Layer 4 of a small transformer language model trained on English Wikipedia (8 layers, counted from 0, width 128).
A neuron's activation on a vector x is GELU(weights . x), where the dot is the dot product.
The model reads these tokens: "me" " he" " established" " f" "ri" "end" "ly" " re"

The vector x that enters this layer's MLP at each token. A number n stands for (n - 500) times 0.0072.
0 "me": 526 618 526 556 403 680 322 630 674 571 488 363 608 515 371 455 324 425 581 667 489 286 531 453 781 592 434 495 627 544 427 526 470 720 541 568 350 726 487 553 467 437 449 581 458 384 460 625 509 26 566 631 430 443 559 474 317 467 578 483 486 423 641 428 586 667 622 565 564 472 406 372 557 481 691 594 425 585 571 329 403 513 217 210 630 553 426 326 445 537 349 620 714 626 530 502 262 530 378 428 704 478 578 564 539 535 455 455 530 568 491 563 379 709 443 387 551 554 420 624 262 565 269 561 569 468 388 476
1 " he": 622 620 315 406 400 694 595 445 561 641 421 328 620 496 366 553 492 444 452 767 417 452 510 603 404 575 431 562 499 470 235 590 493 683 282 527 358 639 525 575 564 374 400 383 714 633 626 672 413 410 453 534 379 452 474 437 446 520 628 658 551 430 698 308 613 542 497 647 375 365 522 164 441 518 578 600 489 385 546 392 479 738 541 324 690 440 498 190 517 545 597 704 564 654 475 525 387 545 417 605 751 677 619 434 713 226 457 592 530 553 636 515 421 365 337 294 514 510 419 536 407 624 409 540 203 641 388 519
2 " established": 431 536 241 550 355 791 511 464 549 561 459 325 607 553 450 419 536 548 612 658 255 366 300 718 533 473 457 439 657 438 276 518 535 637 360 518 433 541 545 578 637 472 268 542 630 427 532 545 437 551 341 529 448 390 534 442 416 554 540 615 645 479 544 218 688 528 513 609 344 427 606 205 592 491 703 495 461 487 430 383 568 618 587 264 679 605 571 322 455 553 510 734 515 384 446 543 276 377 448 580 728 506 803 524 510 411 655 585 447 629 564 346 383 632 499 402 565 667 491 440 314 608 542 469 350 614 163 685
3 " f": 544 562 451 490 393 619 593 403 669 716 474 538 551 544 399 491 383 512 556 815 465 347 341 606 451 491 288 468 685 409 248 523 625 510 349 514 523 562 468 498 661 354 555 472 597 509 454 602 392 341 647 674 397 533 473 362 367 634 488 567 553 492 744 329 537 532 437 736 263 451 710 291 324 385 605 418 446 265 390 471 510 756 535 431 681 520 431 404 357 410 596 888 640 551 477 394 287 523 485 545 688 419 659 581 685 329 472 588 428 602 564 320 561 541 498 469 438 569 441 557 355 661 431 538 368 727 352 574
4 "ri": 554 469 465 560 325 582 474 397 638 516 367 291 355 729 402 556 419 527 459 782 388 477 408 673 420 481 380 564 568 373 291 635 519 652 405 607 222 699 544 584 416 349 249 490 547 424 530 504 306 558 571 541 571 464 467 247 477 604 587 628 672 572 627 395 487 506 455 622 430 566 556 209 577 349 568 637 481 393 434 400 459 672 635 501 759 613 539 501 320 732 596 465 662 517 443 659 292 516 466 427 515 686 794 462 654 491 456 633 554 817 501 397 500 419 363 385 388 446 382 384 584 639 628 432 353 565 319 356
5 "end": 388 591 287 523 470 708 567 416 411 649 498 339 450 466 487 534 348 426 582 730 379 267 379 590 351 443 339 386 606 456 254 572 381 679 432 560 354 700 502 580 371 368 94 587 714 462 558 467 358 333 622 490 450 394 392 624 460 586 520 609 553 516 634 275 760 621 432 572 554 561 676 286 390 431 629 531 546 564 629 394 642 530 722 342 639 582 463 411 429 500 619 528 537 483 518 517 389 557 577 445 723 517 624 538 520 309 409 660 546 639 698 195 505 424 535 659 472 449 335 537 574 578 659 483 232 573 360 646
6 "ly": 479 649 305 490 557 793 654 391 529 690 450 389 381 562 390 521 382 482 494 853 287 364 471 592 393 369 386 344 681 469 359 570 478 529 497 648 480 721 504 634 543 417 259 387 597 518 453 539 278 488 542 577 404 427 407 520 402 639 549 613 658 625 539 366 730 601 529 599 418 486 566 293 220 421 563 598 465 354 420 369 595 751 358 322 649 483 536 389 455 468 513 747 559 611 507 516 298 584 473 484 647 362 650 498 722 254 365 698 482 564 519 223 490 462 455 548 648 549 469 455 343 562 514 557 324 531 419 636
7 " re": 408 462 379 443 313 637 500 525 496 617 375 382 495 568 412 439 345 565 417 794 376 567 340 775 600 434 367 326 569 396 292 644 518 635 391 474 493 524 454 681 554 430 434 497 662 520 704 537 462 448 601 758 393 487 413 382 430 553 444 595 726 470 581 313 702 599 511 639 337 494 527 149 380 472 695 541 355 467 448 262 379 706 412 350 744 539 628 396 455 507 597 861 502 471 494 485 364 532 479 525 626 654 578 392 731 341 425 622 532 660 464 204 563 517 395 426 492 725 363 568 539 575 462 513 348 678 333 576

Each question shows the input weights of one neuron of the MLP. A number n stands for (n - 500) times 0.0018.

n185: 578 534 489 645 521 467 393 521 382 483 523 539 602 592 598 586 510 319 558 520 378 422 658 497 427 552 512 545 578 570 381 419 486 427 519 396 508 466 398 515 626 554 377 489 446 565 561 423 440 534 494 392 559 524 470 525 470 579 570 522 604 378 489 483 537 739 452 517 489 618 366 470 551 466 382 503 500 418 475 470 437 420 438 521 579 367 461 537 630 540 612 478 552 455 398 748 444 376 281 653 503 675 591 551 495 533 432 433 574 389 262 467 342 394 568 318 481 556 676 617 480 446 519 347 695 468 352 527
On which three tokens does it fire most, strongest first? 2 " established", 4 "ri", 0 "me"

n257: 463 342 553 576 433 446 575 630 458 609 539 517 488 529 671 590 417 610 569 639 434 570 529 476 285 445 637 467 331 455 506 656 691 548 571 470 520 486 428 567 650 589 354 808 361 597 464 497 472 551 439 564 247 357 355 476 494 615 435 509 391 488 331 580 337 542 521 752 402 537 418 497 553 562 492 651 503 497 409 463 486 450 467 352 549 467 503 427 327 520 457 414 420 512 468 388 515 540 608 436 385 536 528 485 418 471 532 373 560 415 389 503 680 494 563 618 578 590 525 544 344 664 405 506 589 436 494 500
On which token does it fire most? 7 " re"

n80: 493 716 547 569 569 486 535 458 470 524 505 599 538 611 502 690 365 412 528 454 455 478 543 488 380 434 590 625 448 483 588 410 477 403 425 557 503 627 609 623 465 613 353 518 379 492 615 459 421 406 421 372 557 358 536 492 523 533 412 510 532 620 461 409 477 588 429 500 586 535 376 530 488 369 350 579 591 481 403 582 602 386 457 572 380 565 328 627 542 376 518 470 445 590 464 364 528 537 403 485 523 450 465 617 522 533 495 446 657 385 465 521 375 655 475 667 412 547 577 554 402 562 510 440 432 417 445 551
On which token does it fire most, and how strongly? 6 "ly", at about 0.17

n277: 553 737 549 574 685 261 441 333 508 600 512 505 472 523 542 473 411 361 492 500 444 525 406 338 388 359 468 645 447 599 503 440 611 462 517 621 591 481 317 521 674 341 535 679 563 478 348 568 575 448 455 565 537 628 627 359 461 467 494 500 591 724 414 708 549 497 555 645 593 385 442 587 427 471 473 484 495 495 417 586 557 462 399 388 508 604 437 526 419 517 497 465 454 472 622 611 486 370 483 397 545 343 536 561 495 520 508 566 477 483 376 497 433 457 506 626 718 497 462 446 483 421 443 433 408 476 709 429
On which token does it fire most? 6 "ly"

n447: 366 578 497 402 629 404 398 326 550 649 600 575 555 647 574 503 566 559 548 675 369 576 503 545 428 418 589 288 401 438 570 454 469 645 402 383 497 654 440 553 304 506 569 690 645 521 488 585 333 494 622 510 555 520 403 404 527 518 300 543 589 409 429 556 735 558 563 512 518 544 438 630 377 365 376 414 456 604 524 384 257 418 472 477 542 484 521 544 478 462 443 296 442 613 573 393 598 583 798 549 482 480 388 398 334 427 485 603 516 451 354 596 512 642 587 445 344 556 578 525 439 441 506 475 610 515 521 576
Its two highest activations, in order, are on tokens 7 " re", 5 "end"

n349: 438 494 395 434 528 651 435 486 544 390 344 530 600 454 528 411 652 500 415 332 404 672 511 489 538 531 345 526 380 439 684 512 405 611 534 637 391 344 551 487 460 468 570 422 657 492 519 503 484 535 606 515 529 475 523 425 648 399 387 411 515 532 631 582 614 440 482 318 368 550 329 370 539 659 397 573 420 683 468 584 426 482 382 451 666 345 512 610 567 561 585 669 386 440 546 336 486 548 577 434 590 446 447 439 592 500 503 375 673 388 480 465 452 512 283 572 607 605 641 532 566 530 503 646 522 555 547 516
On which token does it fire most, and how strongly? 7 " re", at about 2.1

n14: 659 365 553 469 500 463 500 512 426 474 525 523 497 488 668 447 491 503 612 528 349 618 482 574 627 430 443 566 420 387 629 376 444 452 512 422 436 336 524 461 394 681 630 377 286 422 547 470 607 591 509 584 429 653 396 497 289 389 481 515 478 537 587 575 553 709 519 574 532 571 406 456 635 463 442 633 550 509 263 407 325 321 529 549 527 594 574 519 644 738 427 412 474 386 665 441 420 392 319 535 379 604 512 516 476 429 579 565 695 328 617 403 425 652 446 537 225 577 462 503 469 450 477 647 550 573 425 582
On which token does it fire most, and how strongly? 7 " re", at about 0.13

n148: 547 475 467 472 537 586 578 637 610 704 535 598 452 465 632 303 471 359 456 481 588 493 497 506 578 572 514 504 397 393 482 816 531 487 490 598 579 487 473 613 493 366 448 711 417 303 328 483 588 307 273 525 719 388 486 360 644 585 626 355 213 524 552 553 570 355 468 389 265 600 503 512 606 493 467 376 597 618 549 759 421 627 513 581 429 602 573 679 648 487 350 574 295 434 607 288 438 456 428 507 439 322 460 370 369 452 517 463 525 635 567 365 534 629 534 570 548 443 598 399 246 497 734 574 608 632 383 440
Its two highest activations, in order, are on tokens 2 " established", 3 " f"

n442: 511 455 479 538 619 484 603 686 519 521 418 440 476 306 500 502 433 426 417 619 496 449 650 422 475 588 477 342 422 425 588 702 644 509 427 619 573 523 596 556 524 514 504 538 451 461 400 419 544 394 579 486 378 434 476 518 590 450 536 467 530 504 543 516 513 559 400 389 462 543 364 604 557 525 577 494 511 458 464 528 508 555 490 554 422 529 558 495 477 369 404 472 529 591 575 540 513 414 551 468 526 475 487 480 575 538 526 532 380 405 522 387 489 462 446 661 524 523 487 442 589 474 608 387 527 479 577 492
Its two highest activations, in order, are on tokens 6 "ly", 5 "end"

n201: 523 317 569 730 425 511 335 811 586 574 338 303 426 566 427 365 398 549 450 543 389 474 610 406 500 506 546 515 461 639 547 506 482 538 488 569 452 478 544 389 571 412 700 452 528 617 614 553 542 652 491 594 416 666 456 566 749 453 530 640 506 533 358 473 324 449 433 614 466 497 606 425 437 527 418 590 598 554 518 384 432 545 486 584 375 482 530 494 409 645 423 436 396 629 366 533 518 596 521 412 614 550 408 376 434 434 385 425 503 557 593 367 462 377 336 494 459 491 528 521 653 428 389 436 665 619 564 340
On which three tokens does it fire most, strongest first? 4 "ri", 7 " re", 1 " he"

n36: 403 559 451 482 395 452 521 544 357 400 323 728 358 518 571 348 380 595 703 405 556 526 443 450 679 362 264 494 534 518 544 439 454 491 293 561 560 511 386 434 497 539 494 758 503 455 619 539 551 605 660 592 530 407 605 503 560 536 699 588 421 461 463 565 733 326 388 412 422 535 503 495 462 662 514 423 512 500 646 695 296 449 596 341 408 494 561 466 441 462 488 462 400 461 443 448 564 400 428 560 556 426 553 398 515 533 423 623 562 603 473 458 550 735 574 488 402 547 431 573 552 453 373 623 621 431 620 361
On which token does it fire most, and how strongly? 7 " re", at about 0.51

n477: 571 643 538 472 554 464 555 435 524 520 434 495 332 376 478 516 442 446 630 278 396 368 506 461 548 394 491 669 586 527 465 432 404 530 659 633 399 374 361 538 547 448 516 660 414 517 586 500 622 577 550 673 514 586 550 565 617 506 545 444 515 534 267 400 623 610 517 475 330 481 458 462 610 528 293 434 389 452 523 637 444 661 513 500 489 551 576 671 434 440 483 570 423 562 631 339 315 404 486 577 519 392 573 463 552 340 506 457 457 480 467 703 464 537 533 585 494 432 457 348 449 459 511 489 585 674 508 409
On which three tokens does it fire most, strongest first? 3 " f", 6 "ly", 2 " established"

n11: 571 440 446 623 339 457 431 749 486 403 464 511 570 476 577 463 547 590 468 553 557 540 605 454 591 549 348 452 579 469 395 388 582 591 529 476 649 467 294 393 509 554 481 535 459 618 497 122 663 372 573 712 391 436 617 672 445 701 408 723 488 368 453 506 521 545 593 370 596 472 481 513 393 586 442 503 492 511 579 363 433 545 459 500 388 640 671 503 482 540 431 550 483 450 298 459 506 497 564 411 601 514 466 533 426 406 451 483 686 427 471 565 405 677 500 606 532 342 461 594 553 455 556 623 489 573 409 478
Its two highest activations, in order, are on tokens 0 "me", 7 " re"

n468: 713 606 525 428 528 419 593 462 557 760 393 515 474 710 296 648 509 327 513 468 554 723 357 461 479 494 703 540 442 604 558 625 598 557 398 546 445 457 600 625 519 500 429 523 482 596 525 458 439 606 506 520 300 594 516 428 409 561 460 441 338 565 576 507 427 406 500 484 553 468 497 494 397 474 294 436 437 497 546 490 546 500 415 537 624 527 516 426 225 661 410 509 411 503 539 379 578 503 409 605 436 723 311 414 446 363 455 314 523 559 449 666 273 645 808 408 558 519 648 425 556 208 363 490 547 500 649 400
On which token does it fire most, and how strongly? 1 " he", at about 0.53

n281: 456 436 402 422 705 517 426 355 509 341 432 492 503 491 491 399 526 552 470 387 656 434 446 351 638 488 640 488 455 494 368 533 494 480 605 482 563 421 619 478 429 425 664 407 455 506 534 536 370 555 491 503 536 489 333 464 655 612 455 548 562 446 500 701 369 460 352 596 425 694 550 408 555 379 392 664 699 551 506 570 392 554 480 624 632 488 476 680 488 485 467 540 424 566 530 602 533 541 548 289 538 585 584 625 509 272 535 729 430 515 541 514 356 697 479 400 680 636 503 286 416 407 337 537 511 406 436 391
On which token does it fire most? 4 "ri"

n190: 740 510 419 510 468 519 487 441 562 707 413 602 443 561 622 604 465 380 590 427 490 546 490 650 551 466 465 579 550 365 443 531 636 474 648 418 304 370 406 518 674 435 522 483 569 364 306 544 589 493 150 578 452 458 691 305 416 599 343 256 504 716 500 524 425 510 490 595 785 601 478 589 393 565 382 535 594 632 541 569 577 476 405 513 464 486 735 594 417 471 367 359 315 605 409 531 466 612 443 452 523 367 317 428 651 497 403 373 604 530 405 607 437 466 500 582 560 552 647 636 228 627 474 586 359 490 674 397
On which token does it fire most? 0 "me"

n12: 527 439 443 403 671 306 568 594 419 555 542 647 715 522 457 328 568 344 580 419 613 551 581 512 568 466 623 596 567 433 336 519 359 470 338 589 397 418 447 477 509 552 585 428 529 567 608 460 503 541 625 536 418 599 332 851 578 445 528 318 510 503 703 468 430 551 506 384 509 609 686 610 410 538 494 488 407 420 418 668 607 609 585 365 439 529 582 435 379 603 599 277 459 415 519 585 487 442 435 464 454 479 388 465 736 466 454 325 382 450 482 532 439 519 537 302 491 494 515 758 390 554 607 526 423 449 515 347
On which token does it fire most, and how strongly? 1 " he", at about 0.14

n300: 478 464 428 523 403 500 625 544 491 601 543 592 697 402 415 525 583 470 465 392 665 397 303 368 518 551 308 407 657 503 646 480 568 384 443 516 510 187 615 482 369 563 595 714 488 281 481 670 552 609 629 544 588 655 365 680 590 252 281 604 544 410 497 437 388 546 284 471 512 572 593 573 506 520 420 494 609 328 529 500 340 372 621 473 513 477 526 577 451 525 417 604 540 487 529 298 429 424 284 454 624 585 628 510 541 523 685 547 447 655 462 584 557 650 401 618 503 391 595 572 376 566 661 464 469 553 579 435
On which token does it fire most? 3 " f"